Layer 6 of a small transformer language model trained on English Wikipedia (13 layers, counted from 0, width 64).
A neuron adds its activation times its output weights to the MLP's output. To switch it off is to set its activation to zero at one token and run the rest of the model.

Output weights of the MLP neurons that the questions are about. A number n stands for (n - 128) times 0.0035.
n6: 118, 176, 162, 171, 84, 134, 135, 96, 100, 129, 123, 172, 139, 146, 175, 116, 147, 132, 124, 112, 115, 132, 182, 128, 120, 120, 132, 143, 130, 125, 113, 146, 141, 104, 129, 112, 117, 59, 152, 120, 147, 111, 155, 132, 132, 106, 115, 156, 167, 113, 154, 124, 121, 100, 150, 139, 113, 175, 141, 143, 101, 76, 110, 106
n10: 117, 137, 150, 113, 149, 87, 135, 77, 123, 174, 78, 127, 139, 120, 151, 107, 136, 127, 127, 135, 131, 143, 149, 166, 129, 102, 101, 112, 146, 96, 103, 172, 135, 95, 139, 178, 117, 113, 154, 114, 197, 147, 158, 147, 127, 114, 126, 164, 128, 134, 127, 97, 77, 118, 137, 119, 116, 124, 136, 153, 122, 146, 77, 115
n15: 122, 145, 114, 151, 115, 172, 107, 178, 141, 170, 119, 122, 118, 124, 107, 124, 158, 111, 167, 114, 98, 108, 105, 146, 150, 106, 153, 127, 121, 125, 85, 94, 174, 143, 135, 96, 133, 143, 127, 129, 108, 138, 78, 107, 112, 84, 84, 119, 90, 168, 98, 202, 123, 176, 133, 132, 153, 124, 130, 84, 125, 135, 141, 139
n25: 150, 99, 153, 99, 133, 126, 119, 157, 118, 109, 92, 108, 139, 120, 115, 138, 151, 111, 93, 118, 112, 120, 103, 186, 96, 128, 189, 248, 92, 117, 143, 80, 142, 143, 131, 128, 121, 140, 132, 117, 89, 108, 144, 166, 141, 154, 83, 141, 162, 132, 147, 109, 152, 141, 117, 129, 126, 157, 166, 147, 117, 132, 95, 92
n60: 132, 152, 119, 149, 126, 128, 136, 154, 143, 134, 128, 154, 132, 171, 149, 129, 147, 115, 100, 122, 108, 119, 179, 113, 115, 125, 112, 102, 111, 117, 99, 99, 110, 125, 146, 153, 139, 113, 123, 72, 165, 132, 153, 130, 79, 82, 143, 147, 112, 121, 191, 122, 132, 138, 178, 124, 108, 138, 143, 156, 106, 135, 132, 105
n62: 174, 115, 118, 172, 138, 119, 154, 122, 138, 138, 111, 159, 130, 114, 152, 129, 115, 128, 122, 141, 133, 110, 126, 117, 128, 130, 150, 194, 123, 111, 143, 129, 114, 119, 123, 164, 138, 172, 127, 138, 160, 134, 147, 125, 93, 150, 140, 123, 107, 141, 146, 92, 105, 148, 141, 101, 105, 100, 137, 144, 148, 140, 104, 125
n69: 113, 94, 93, 120, 147, 161, 159, 111, 110, 85, 112, 143, 98, 136, 146, 175, 130, 116, 131, 94, 131, 123, 118, 89, 111, 143, 161, 177, 129, 117, 103, 109, 172, 120, 113, 138, 156, 177, 127, 97, 126, 115, 132, 188, 122, 169, 130, 151, 144, 108, 142, 119, 134, 122, 187, 110, 131, 151, 155, 107, 185, 116, 153, 112
n71: 152, 79, 98, 183, 130, 143, 146, 141, 146, 102, 116, 133, 126, 166, 129, 141, 133, 148, 129, 129, 120, 100, 67, 127, 127, 89, 148, 155, 172, 141, 127, 148, 133, 105, 104, 120, 92, 145, 112, 157, 86, 125, 165, 174, 70, 100, 125, 144, 101, 131, 160, 166, 145, 135, 134, 163, 105, 99, 164, 114, 164, 165, 129, 140
n76: 129, 153, 151, 110, 98, 75, 144, 114, 173, 130, 110, 106, 93, 89, 113, 141, 105, 135, 135, 133, 114, 141, 133, 100, 122, 79, 150, 105, 130, 129, 99, 108, 156, 164, 164, 187, 117, 113, 163, 126, 183, 107, 163, 116, 91, 107, 134, 151, 155, 134, 72, 99, 144, 148, 126, 115, 113, 130, 110, 148, 167, 104, 133, 165
n84: 169, 115, 124, 126, 137, 90, 140, 131, 119, 152, 129, 139, 152, 74, 136, 146, 129, 143, 127, 123, 147, 113, 169, 150, 115, 137, 126, 123, 127, 155, 124, 159, 144, 164, 122, 138, 73, 131, 200, 143, 192, 116, 109, 101, 118, 102, 145, 89, 150, 139, 107, 150, 124, 120, 82, 123, 125, 84, 111, 152, 106, 93, 80, 142
n110: 108, 152, 99, 146, 106, 131, 100, 95, 101, 90, 191, 167, 110, 148, 150, 128, 126, 157, 103, 138, 82, 149, 129, 105, 115, 122, 118, 134, 90, 126, 142, 129, 117, 87, 109, 146, 164, 90, 75, 128, 165, 109, 120, 138, 68, 104, 135, 119, 118, 146, 76, 137, 147, 135, 156, 73, 103, 107, 151, 114, 97, 105, 170, 126
n134: 85, 136, 148, 129, 132, 147, 124, 119, 133, 145, 135, 161, 139, 111, 120, 146, 106, 156, 125, 166, 121, 148, 159, 145, 123, 158, 167, 128, 125, 126, 146, 130, 122, 69, 105, 153, 149, 168, 144, 121, 122, 129, 130, 136, 108, 142, 156, 107, 136, 181, 144, 158, 139, 139, 115, 104, 81, 105, 174, 124, 145, 160, 101, 151
n136: 107, 104, 138, 151, 153, 135, 104, 120, 140, 161, 162, 107, 121, 111, 148, 153, 113, 102, 117, 167, 130, 112, 104, 145, 134, 110, 165, 151, 186, 169, 146, 121, 129, 125, 130, 118, 126, 120, 115, 107, 111, 131, 159, 230, 173, 168, 117, 155, 124, 126, 139, 103, 109, 128, 110, 110, 98, 138, 160, 97, 148, 168, 151, 111
n159: 96, 123, 100, 105, 143, 122, 111, 141, 92, 132, 135, 124, 98, 119, 58, 109, 130, 170, 122, 133, 150, 169, 125, 147, 109, 77, 108, 124, 111, 131, 160, 131, 131, 153, 145, 112, 115, 76, 95, 166, 90, 116, 122, 109, 139, 119, 118, 142, 150, 158, 107, 167, 131, 132, 128, 147, 103, 130, 131, 133, 125, 108, 114, 141
n164: 142, 160, 45, 158, 150, 153, 80, 123, 134, 124, 84, 149, 125, 104, 131, 113, 93, 114, 127, 149, 126, 135, 126, 133, 146, 123, 150, 178, 150, 125, 122, 118, 130, 134, 156, 137, 125, 130, 115, 158, 139, 126, 118, 187, 125, 161, 126, 130, 116, 161, 145, 137, 145, 133, 137, 147, 105, 130, 144, 141, 125, 131, 129, 105
n189: 116, 104, 121, 87, 130, 145, 122, 145, 143, 103, 148, 155, 121, 140, 136, 165, 98, 126, 146, 106, 135, 160, 166, 141, 131, 143, 103, 118, 96, 134, 137, 116, 137, 146, 132, 115, 143, 179, 126, 98, 109, 164, 119, 173, 169, 189, 100, 147, 148, 99, 105, 150, 117, 154, 96, 97, 111, 126, 134, 115, 134, 128, 177, 123

Each question names a token from some text and the token that comes next. It shows the activations a of the neurons there, in the order above. A number n stands for (n - 128) times 0.034.

Then comes g, the gradient of the next token's log-probability with respect to the MLP's output, scaled to length 1. A neuron's effect is roughly proportional to its activation times (output weights . g). A number n stands for (n - 128) times 0.0038.

"among ", then "South "
a: 137, 133, 128, 150, 115, 131, 142, 129, 140, 142, 121, 127, 130, 130, 129, 128
g: 133, 59, 94, 135, 139, 72, 154, 129, 128, 108, 146, 131, 113, 62, 122, 134, 150, 196, 162, 133, 119, 130, 141, 152, 82, 81, 150, 102, 147, 61, 69, 53, 162, 87, 163, 146, 130, 109, 139, 88, 148, 154, 98, 107, 95, 136, 107, 131, 162, 133, 94, 151, 56, 138, 137, 128, 127, 177, 160, 79, 130, 87, 163, 122
Which two neurons, each switched off alone, lower its probability most, in order? n76, n69

"National ", then "Con"
a: 135, 129, 129, 127, 128, 134, 123, 132, 125, 119, 126, 128, 128, 131, 93, 128
g: 114, 112, 133, 135, 92, 101, 140, 32, 138, 123, 139, 115, 130, 79, 166, 123, 102, 187, 168, 174, 76, 110, 165, 96, 124, 194, 72, 153, 107, 114, 99, 99, 48, 104, 131, 121, 152, 112, 112, 121, 132, 111, 186, 120, 120, 118, 149, 159, 160, 113, 153, 140, 133, 53, 99, 125, 135, 142, 147, 148, 188, 78, 144, 135
Which two neurons, each switched off alone, lower its probability most, in order? n164, n6

"from ", then "K"
a: 138, 128, 130, 133, 119, 128, 126, 130, 138, 165, 120, 122, 129, 127, 129, 120
g: 146, 33, 131, 130, 76, 107, 120, 83, 57, 99, 109, 156, 135, 105, 129, 115, 122, 126, 114, 154, 157, 130, 89, 160, 105, 102, 186, 149, 187, 80, 164, 141, 115, 120, 140, 151, 96, 115, 152, 186, 52, 127, 102, 135, 135, 132, 133, 145, 170, 128, 127, 92, 96, 202, 125, 140, 128, 107, 166, 124, 153, 165, 135, 187
Which neuron, switched off, lowers the next token's probability most? n60

"(", then "s"
a: 136, 137, 128, 126, 128, 128, 109, 129, 129, 121, 128, 125, 104, 162, 131, 125
g: 140, 162, 123, 163, 108, 107, 197, 138, 119, 142, 146, 147, 152, 77, 145, 146, 161, 118, 103, 100, 92, 114, 216, 73, 93, 76, 130, 124, 110, 146, 137, 161, 98, 184, 114, 131, 65, 184, 152, 146, 64, 85, 136, 113, 138, 104, 123, 157, 147, 120, 106, 190, 127, 140, 131, 155, 80, 115, 51, 103, 113, 118, 142, 105
Which neuron, switched off, lowers the next token's probability most? n136

"z", then "amb"
a: 130, 113, 126, 127, 128, 136, 128, 125, 128, 119, 135, 136, 124, 126, 127, 128
g: 144, 73, 76, 151, 94, 177, 142, 89, 96, 143, 127, 175, 94, 105, 168, 178, 138, 119, 147, 119, 108, 104, 110, 175, 169, 116, 107, 142, 220, 109, 142, 117, 84, 108, 75, 90, 130, 111, 100, 169, 153, 148, 92, 134, 201, 143, 147, 157, 117, 160, 79, 78, 91, 147, 139, 146, 130, 161, 120, 144, 140, 92, 180, 123
Which neuron, switched off, raises the next token's probability most? n134

"\n\n", then "After "
a: 138, 126, 137, 129, 126, 93, 128, 137, 128, 128, 128, 128, 130, 168, 115, 128
g: 73, 119, 94, 181, 133, 170, 106, 184, 107, 195, 142, 144, 170, 169, 157, 186, 120, 138, 90, 163, 117, 108, 122, 165, 154, 123, 142, 100, 145, 119, 136, 113, 179, 150, 180, 125, 110, 145, 42, 146, 147, 72, 102, 114, 84, 171, 127, 129, 134, 123, 102, 80, 129, 164, 172, 108, 111, 124, 55, 126, 131, 108, 96, 155
Which neuron, switched off, lowers the next token's probability most? n159

"(", then "the "
a: 133, 134, 128, 126, 128, 132, 98, 126, 128, 128, 127, 127, 113, 148, 127, 120
g: 174, 181, 120, 126, 149, 176, 58, 103, 84, 129, 127, 150, 100, 161, 137, 185, 94, 69, 139, 139, 133, 105, 121, 188, 120, 100, 81, 127, 146, 176, 148, 101, 85, 133, 131, 133, 66, 102, 117, 73, 133, 59, 161, 144, 154, 143, 124, 76, 140, 160, 101, 117, 189, 143, 116, 121, 172, 144, 116, 106, 153, 84, 132, 89
Which neuron, switched off, raises the next token's probability most? n136

"the ", then "nar"
a: 128, 138, 161, 131, 128, 92, 117, 128, 127, 123, 139, 133, 129, 127, 127, 128
g: 168, 211, 93, 83, 93, 121, 133, 161, 130, 127, 90, 151, 70, 92, 122, 80, 95, 102, 168, 82, 89, 98, 55, 82, 119, 118, 118, 56, 180, 131, 92, 161, 129, 83, 86, 81, 113, 152, 125, 127, 145, 160, 123, 158, 148, 111, 102, 130, 81, 163, 136, 137, 100, 144, 110, 162, 111, 125, 116, 133, 104, 142, 88, 98
Which two neurons, each switched off alone, lower its probability most, in order? n15, n62

"acc", then "el"
a: 128, 87, 142, 124, 126, 131, 128, 130, 132, 111, 126, 131, 130, 136, 125, 130
g: 65, 158, 121, 179, 104, 165, 127, 116, 127, 137, 159, 135, 154, 154, 195, 63, 196, 124, 108, 152, 111, 177, 123, 80, 119, 96, 110, 106, 110, 133, 122, 116, 155, 89, 153, 166, 154, 101, 158, 81, 134, 159, 102, 150, 180, 109, 107, 113, 75, 94, 111, 159, 175, 91, 159, 121, 160, 116, 207, 132, 118, 79, 100, 108
Which two neurons, each switched off alone, lower its probability most, in order? n84, n15

"2", then "."
a: 129, 126, 131, 123, 125, 131, 126, 128, 132, 127, 135, 127, 114, 126, 128, 125
g: 75, 144, 79, 137, 123, 66, 204, 123, 109, 138, 87, 115, 144, 108, 49, 152, 159, 164, 171, 121, 112, 129, 145, 162, 115, 63, 103, 133, 116, 137, 112, 148, 162, 104, 109, 130, 116, 125, 136, 188, 107, 91, 168, 128, 96, 86, 182, 87, 143, 83, 122, 76, 152, 158, 115, 149, 130, 163, 178, 159, 147, 140, 77, 100
Which neuron, switched off, lowers the next token's probability most? n136

", ", then "but "
a: 132, 130, 132, 129, 127, 109, 121, 127, 136, 125, 123, 126, 129, 249, 129, 126
g: 102, 119, 119, 116, 117, 85, 154, 199, 117, 106, 139, 127, 149, 105, 156, 116, 178, 98, 118, 150, 163, 116, 82, 163, 59, 127, 126, 182, 173, 143, 169, 143, 152, 202, 112, 93, 120, 86, 109, 164, 90, 83, 116, 140, 65, 172, 140, 152, 123, 127, 132, 123, 140, 69, 148, 158, 134, 146, 160, 202, 118, 125, 71, 145
Which neuron, switched off, lowers the next token's probability most? n159

") ", then "m"
a: 128, 127, 129, 133, 127, 131, 119, 136, 126, 122, 127, 125, 126, 131, 121, 121
g: 125, 99, 155, 139, 57, 71, 207, 82, 139, 129, 136, 151, 143, 114, 144, 91, 163, 160, 129, 98, 72, 68, 167, 70, 86, 102, 140, 95, 105, 118, 67, 97, 166, 189, 125, 139, 136, 147, 184, 131, 127, 137, 164, 98, 94, 108, 117, 137, 121, 77, 104, 146, 119, 129, 173, 152, 107, 83, 131, 145, 163, 161, 125, 147
Which neuron, switched off, lowers the next token's probability most? n164

"| ", then "0 "
a: 124, 131, 127, 123, 127, 126, 145, 132, 130, 123, 128, 129, 125, 122, 131, 121
g: 129, 70, 136, 113, 133, 170, 125, 82, 149, 108, 129, 150, 121, 124, 137, 167, 155, 155, 188, 86, 101, 119, 145, 173, 133, 58, 90, 159, 106, 143, 139, 122, 152, 126, 131, 80, 124, 165, 129, 84, 186, 112, 48, 104, 123, 99, 114, 134, 123, 73, 128, 150, 206, 97, 126, 64, 125, 136, 171, 187, 174, 125, 145, 119
Which neuron, switched off, lowers the next token's probability most? n69

"social ", then "stat"
a: 154, 66, 124, 125, 128, 127, 130, 134, 131, 108, 128, 125, 129, 132, 130, 134
g: 175, 93, 145, 141, 128, 79, 78, 144, 139, 122, 135, 122, 119, 98, 43, 149, 117, 159, 158, 127, 147, 118, 102, 71, 78, 139, 119, 140, 52, 143, 97, 182, 126, 134, 102, 98, 174, 130, 148, 176, 145, 166, 91, 90, 57, 171, 181, 99, 141, 95, 138, 140, 115, 178, 128, 97, 141, 104, 138, 160, 95, 110, 116, 173
Which neuron, switched off, lowers the next token's probability most? n10

"M", then "á"
a: 125, 130, 126, 128, 127, 135, 123, 128, 119, 129, 125, 118, 135, 134, 125, 124
g: 155, 111, 91, 107, 65, 77, 187, 121, 220, 139, 157, 186, 127, 121, 124, 71, 130, 157, 135, 122, 171, 154, 144, 127, 150, 131, 171, 105, 189, 154, 116, 101, 137, 87, 114, 129, 128, 116, 97, 92, 99, 142, 180, 133, 130, 153, 153, 86, 135, 173, 137, 80, 135, 103, 131, 173, 133, 118, 203, 114, 130, 176, 100, 161
Which neuron, switched off, raises the next token's probability most? n134

"s", then ")."
a: 129, 119, 123, 134, 128, 123, 125, 122, 123, 127, 117, 124, 134, 129, 127, 124
g: 58, 146, 185, 123, 154, 152, 169, 132, 102, 137, 112, 99, 152, 131, 119, 100, 120, 97, 83, 149, 173, 108, 159, 161, 71, 192, 141, 141, 125, 148, 149, 106, 101, 209, 126, 90, 69, 124, 87, 179, 131, 83, 161, 111, 152, 94, 139, 138, 165, 150, 171, 148, 129, 124, 110, 134, 162, 167, 186, 141, 168, 150, 168, 93
Which neuron, switched off, lowers the next token's probability most? n110

"to ", then "some "
a: 131, 128, 130, 128, 123, 132, 125, 131, 128, 147, 125, 121, 128, 124, 129, 120
g: 117, 194, 132, 121, 104, 152, 62, 168, 72, 131, 87, 148, 145, 128, 156, 113, 107, 75, 138, 165, 181, 121, 154, 177, 154, 101, 99, 183, 159, 108, 144, 185, 127, 131, 157, 175, 115, 150, 127, 104, 188, 83, 138, 161, 142, 134, 106, 134, 139, 121, 93, 112, 133, 153, 144, 164, 127, 124, 188, 117, 161, 137, 32, 107
Which neuron, switched off, lowers the next token's probability most? n84

"a ", then "M"
a: 156, 118, 121, 130, 153, 132, 134, 135, 118, 131, 128, 130, 127, 131, 133, 117
g: 134, 64, 161, 153, 121, 97, 105, 90, 155, 121, 148, 151, 119, 107, 163, 140, 163, 179, 96, 121, 132, 78, 175, 63, 183, 140, 139, 92, 124, 112, 112, 114, 185, 104, 196, 155, 82, 139, 128, 135, 169, 116, 166, 91, 92, 150, 150, 121, 85, 105, 151, 125, 84, 104, 102, 122, 108, 87, 186, 123, 202, 150, 112, 170
Which neuron, switched off, raises the next token's probability most? n76

"h ", then "prov"
a: 213, 111, 122, 126, 140, 132, 117, 131, 124, 128, 129, 126, 126, 127, 123, 120
g: 162, 94, 154, 145, 43, 111, 187, 66, 154, 89, 111, 140, 161, 96, 136, 88, 147, 99, 110, 105, 130, 113, 157, 139, 52, 136, 180, 172, 153, 113, 70, 77, 156, 140, 114, 62, 153, 134, 110, 129, 154, 115, 120, 103, 91, 85, 121, 87, 137, 110, 151, 164, 143, 211, 156, 140, 130, 134, 107, 112, 116, 117, 143, 119
Which neuron, switched off, lowers the next token's probability most? n6

"\n", then "Prec"
a: 140, 127, 134, 130, 126, 96, 128, 136, 128, 128, 129, 128, 126, 165, 116, 128
g: 114, 93, 69, 146, 125, 141, 149, 140, 146, 149, 85, 118, 85, 121, 116, 103, 53, 148, 143, 164, 127, 109, 158, 136, 170, 63, 191, 116, 113, 67, 149, 114, 106, 194, 113, 135, 161, 131, 150, 118, 95, 123, 159, 129, 163, 90, 133, 155, 124, 220, 123, 112, 109, 184, 154, 136, 114, 70, 122, 67, 120, 122, 168, 118
Which neuron, switched off, lowers the next token's probability most? n159

"Party ", then "of "
a: 132, 128, 131, 128, 133, 130, 128, 137, 125, 119, 128, 126, 132, 126, 127, 123
g: 149, 147, 188, 112, 90, 138, 76, 106, 176, 119, 172, 118, 93, 143, 101, 126, 138, 114, 78, 71, 146, 143, 100, 134, 123, 166, 126, 137, 84, 115, 128, 125, 113, 91, 171, 118, 128, 200, 54, 83, 133, 198, 99, 120, 181, 109, 132, 60, 80, 111, 113, 97, 121, 147, 99, 136, 173, 109, 147, 141, 173, 112, 170, 113
Which neuron, switched off, raises the next token's probability most? n71

"cent", then "ered "
a: 128, 101, 125, 125, 124, 121, 135, 127, 129, 120, 131, 131, 119, 176, 117, 129
g: 89, 113, 131, 149, 175, 130, 90, 188, 137, 144, 137, 78, 121, 111, 107, 119, 158, 116, 135, 144, 160, 162, 124, 119, 186, 108, 180, 103, 73, 104, 163, 114, 148, 113, 174, 114, 126, 123, 170, 114, 171, 98, 180, 129, 139, 120, 101, 120, 52, 171, 101, 148, 108, 55, 83, 106, 210, 160, 148, 135, 153, 155, 105, 84
Which neuron, switched off, lowers the next token's probability most? n159

"C", then "NE"
a: 129, 130, 128, 126, 122, 132, 127, 128, 127, 129, 129, 117, 128, 128, 127, 139
g: 171, 106, 137, 85, 188, 124, 61, 205, 56, 150, 125, 114, 119, 114, 124, 152, 155, 117, 121, 85, 147, 79, 101, 155, 108, 121, 159, 115, 125, 152, 148, 111, 114, 126, 134, 184, 116, 80, 161, 168, 119, 111, 87, 121, 164, 159, 135, 187, 128, 88, 89, 103, 130, 105, 158, 92, 182, 155, 96, 141, 107, 121, 73, 72
Which neuron, switched off, lowers the next token's probability most? n134

"en ", then "by "
a: 124, 130, 125, 129, 119, 135, 129, 133, 131, 128, 123, 124, 129, 118, 132, 122
g: 106, 102, 130, 106, 108, 100, 82, 153, 56, 124, 103, 153, 107, 142, 173, 95, 110, 133, 138, 162, 128, 96, 105, 172, 89, 116, 194, 110, 154, 143, 161, 174, 123, 195, 114, 142, 122, 151, 85, 200, 102, 134, 111, 116, 115, 153, 136, 122, 159, 160, 123, 157, 183, 122, 105, 82, 166, 69, 132, 136, 188, 132, 71, 182
Which neuron, switched off, lowers the next token's probability most? n60

"ad ", then "7"
a: 172, 117, 126, 129, 144, 131, 126, 137, 125, 125, 125, 130, 124, 125, 129, 123
g: 159, 105, 108, 104, 113, 137, 115, 131, 106, 134, 146, 89, 235, 99, 137, 103, 152, 165, 183, 104, 153, 165, 131, 135, 123, 122, 118, 158, 94, 130, 136, 158, 159, 117, 107, 144, 138, 168, 159, 162, 172, 67, 78, 153, 174, 94, 108, 165, 152, 93, 81, 124, 152, 92, 193, 189, 117, 106, 125, 90, 128, 147, 195, 118
Which neuron, switched off, raises the next token's probability most? n60

"ri", then "o"
a: 129, 120, 127, 119, 129, 135, 130, 120, 126, 125, 130, 152, 124, 129, 128, 122
g: 105, 116, 151, 85, 124, 128, 151, 94, 93, 104, 75, 116, 161, 122, 150, 91, 74, 151, 187, 129, 117, 134, 146, 135, 155, 128, 156, 144, 89, 170, 120, 149, 116, 151, 55, 97, 155, 51, 131, 112, 127, 97, 92, 189, 124, 107, 139, 173, 146, 62, 141, 123, 182, 141, 123, 108, 111, 117, 130, 130, 202, 75, 69, 104
Which neuron, switched off, raises the next token's probability most? n25

"n", then "ic "
a: 128, 117, 128, 130, 127, 122, 151, 117, 130, 129, 62, 122, 128, 129, 125, 123
g: 161, 138, 47, 153, 125, 129, 115, 244, 158, 111, 133, 97, 110, 129, 88, 125, 77, 147, 125, 106, 130, 99, 154, 116, 95, 120, 173, 99, 111, 129, 75, 182, 147, 150, 151, 110, 114, 137, 187, 186, 148, 107, 165, 131, 120, 117, 156, 155, 144, 109, 176, 163, 115, 82, 127, 159, 150, 130, 88, 91, 155, 168, 107, 89
Which neuron, switched off, lowers the next token's probability most? n110

"and ", then "A"
a: 130, 139, 127, 122, 108, 132, 127, 130, 132, 126, 125, 125, 128, 132, 127, 122
g: 112, 51, 143, 117, 126, 145, 108, 45, 91, 110, 118, 81, 153, 61, 82, 148, 130, 176, 116, 114, 122, 98, 67, 151, 124, 131, 179, 126, 120, 84, 147, 109, 154, 92, 105, 170, 130, 86, 156, 205, 112, 172, 117, 137, 101, 144, 138, 113, 165, 139, 104, 113, 88, 151, 168, 101, 84, 105, 180, 146, 156, 144, 121, 105
Which neuron, switched off, lowers the next token's probability most? n60

"im", then "be "
a: 138, 127, 121, 127, 129, 134, 141, 127, 129, 131, 127, 128, 120, 128, 128, 116
g: 57, 136, 100, 125, 172, 125, 79, 143, 160, 136, 181, 126, 126, 180, 119, 125, 123, 92, 114, 167, 96, 125, 150, 115, 91, 124, 95, 76, 146, 124, 152, 151, 99, 84, 157, 130, 119, 78, 149, 202, 104, 121, 136, 146, 122, 167, 182, 172, 109, 120, 127, 127, 139, 144, 70, 70, 147, 136, 52, 103, 166, 129, 119, 56
Which neuron, switched off, lowers the next token's probability most? n15

"des", then "cent "
a: 132, 68, 128, 45, 123, 128, 130, 131, 127, 129, 127, 128, 132, 122, 125, 126
g: 100, 100, 129, 119, 98, 126, 98, 165, 153, 112, 145, 114, 145, 119, 118, 80, 166, 190, 152, 147, 117, 144, 125, 164, 170, 116, 146, 133, 102, 75, 88, 113, 171, 95, 104, 121, 187, 231, 135, 140, 100, 75, 62, 106, 162, 131, 77, 138, 131, 72, 98, 143, 154, 140, 110, 158, 94, 121, 120, 94, 116, 82, 180, 102
Which neuron, switched off, raises the next token's probability most? n25

"est ", then "son "
a: 127, 129, 128, 125, 126, 111, 125, 133, 127, 128, 121, 134, 130, 124, 126, 123
g: 169, 51, 107, 195, 87, 167, 156, 99, 122, 96, 132, 140, 161, 129, 136, 50, 110, 108, 136, 172, 93, 151, 105, 131, 195, 170, 152, 144, 141, 125, 145, 207, 132, 60, 156, 112, 159, 107, 148, 176, 131, 103, 110, 132, 100, 133, 132, 148, 120, 114, 151, 85, 141, 152, 129, 116, 101, 140, 193, 94, 159, 130, 93, 147
Which neuron, switched off, lowers the next token's probability most? n71

"| ", then " "
a: 135, 133, 114, 123, 130, 124, 126, 124, 131, 123, 123, 130, 128, 137, 122, 123
g: 118, 156, 156, 145, 95, 71, 197, 164, 168, 98, 110, 128, 176, 88, 185, 137, 134, 86, 100, 97, 159, 154, 158, 83, 144, 165, 137, 109, 140, 128, 110, 133, 94, 136, 101, 97, 157, 101, 100, 116, 52, 120, 137, 114, 103, 154, 144, 124, 152, 143, 138, 144, 135, 185, 129, 181, 127, 30, 104, 167, 107, 122, 71, 146
Which neuron, switched off, lowers the next token's probability most? n15

"er", then "ation "
a: 129, 133, 130, 129, 128, 124, 131, 104, 126, 129, 128, 130, 127, 126, 129, 121
g: 144, 152, 142, 146, 57, 89, 125, 147, 165, 105, 150, 177, 125, 133, 131, 156, 121, 97, 94, 104, 128, 110, 135, 115, 155, 156, 115, 50, 111, 159, 103, 109, 165, 157, 192, 105, 106, 148, 109, 129, 86, 123, 89, 35, 113, 158, 103, 54, 121, 132, 119, 151, 132, 135, 158, 112, 147, 99, 47, 143, 87, 94, 150, 89
Which neuron, switched off, lowers the next token's probability most? n71

"| ", then "46"
a: 128, 131, 129, 130, 135, 131, 134, 127, 156, 133, 140, 128, 130, 120, 127, 124
g: 134, 147, 124, 80, 123, 83, 125, 56, 202, 134, 122, 134, 77, 137, 70, 151, 176, 118, 129, 76, 164, 160, 180, 95, 111, 148, 95, 90, 94, 141, 93, 96, 153, 169, 161, 94, 90, 176, 109, 96, 103, 110, 163, 119, 135, 117, 124, 118, 95, 66, 138, 150, 157, 102, 120, 163, 112, 177, 75, 122, 127, 133, 171, 96
Which neuron, switched off, raises the next token's probability most? n110

"par", then "ts "
a: 128, 104, 128, 118, 124, 131, 128, 123, 129, 109, 125, 122, 128, 177, 131, 134
g: 117, 129, 88, 79, 119, 76, 160, 150, 121, 117, 132, 128, 77, 41, 123, 127, 105, 176, 167, 132, 169, 149, 129, 127, 112, 68, 119, 84, 140, 127, 147, 148, 46, 101, 128, 119, 107, 146, 122, 142, 122, 155, 117, 167, 99, 184, 107, 132, 136, 205, 165, 149, 106, 184, 172, 150, 72, 136, 142, 133, 155, 111, 164, 177
Which neuron, switched off, lowers the next token's probability most? n159

"American ", then "and "
a: 130, 112, 135, 129, 129, 132, 120, 133, 128, 128, 119, 130, 127, 127, 128, 138
g: 128, 152, 110, 55, 199, 133, 96, 176, 159, 140, 160, 91, 124, 126, 77, 168, 130, 124, 154, 110, 174, 143, 93, 83, 166, 120, 92, 159, 147, 123, 136, 83, 139, 155, 131, 125, 120, 150, 58, 93, 74, 156, 90, 116, 112, 125, 146, 99, 123, 133, 131, 140, 139, 64, 79, 154, 86, 128, 77, 91, 93, 184, 172, 110
Which neuron, switched off, lowers the next token's probability most? n10

"c", then "ends "
a: 131, 128, 125, 127, 133, 134, 118, 128, 127, 128, 127, 121, 128, 136, 115, 125
g: 92, 85, 90, 167, 69, 95, 103, 139, 164, 107, 125, 99, 105, 50, 158, 131, 165, 144, 166, 142, 142, 121, 139, 136, 159, 137, 80, 133, 175, 98, 133, 144, 158, 71, 69, 133, 161, 144, 136, 119, 129, 58, 117, 100, 132, 89, 109, 180, 110, 190, 91, 127, 136, 143, 93, 201, 145, 157, 100, 123, 99, 160, 133, 93
Which neuron, switched off, lowers the next token's probability most? n69

"ch", then "i "
a: 145, 114, 117, 128, 127, 140, 116, 128, 129, 128, 130, 128, 126, 134, 129, 127
g: 107, 115, 81, 172, 148, 117, 132, 154, 142, 157, 140, 139, 151, 158, 123, 177, 141, 132, 166, 106, 103, 173, 142, 110, 130, 100, 172, 101, 128, 122, 139, 143, 79, 143, 119, 170, 90, 130, 216, 181, 156, 127, 168, 152, 133, 111, 184, 94, 78, 91, 183, 115, 147, 169, 137, 139, 180, 110, 81, 135, 159, 182, 119, 207
Which neuron, switched off, raises the next token's probability most? n6

"of ", then "Mu"
a: 130, 133, 139, 134, 127, 113, 124, 130, 140, 140, 120, 124, 127, 128, 130, 123
g: 123, 102, 58, 137, 85, 137, 87, 81, 87, 117, 138, 147, 113, 167, 134, 196, 124, 138, 147, 176, 93, 97, 162, 86, 145, 103, 162, 70, 93, 98, 130, 159, 166, 132, 169, 198, 132, 97, 69, 118, 147, 139, 118, 101, 104, 114, 153, 153, 109, 139, 82, 99, 106, 187, 112, 101, 135, 83, 137, 94, 178, 166, 93, 136
Which neuron, switched off, lowers the next token's probability most? n76

"o ", then "N"
a: 140, 115, 126, 132, 141, 132, 128, 135, 120, 130, 128, 129, 122, 127, 129, 117
g: 142, 86, 167, 174, 52, 89, 148, 165, 160, 136, 134, 104, 52, 91, 152, 70, 162, 142, 95, 66, 120, 128, 57, 154, 90, 103, 147, 135, 123, 167, 139, 93, 134, 79, 142, 133, 124, 64, 186, 138, 127, 131, 95, 128, 130, 109, 143, 151, 118, 154, 160, 152, 103, 172, 159, 180, 124, 99, 129, 90, 138, 108, 137, 145
Which neuron, switched off, lowers the next token's probability most? n189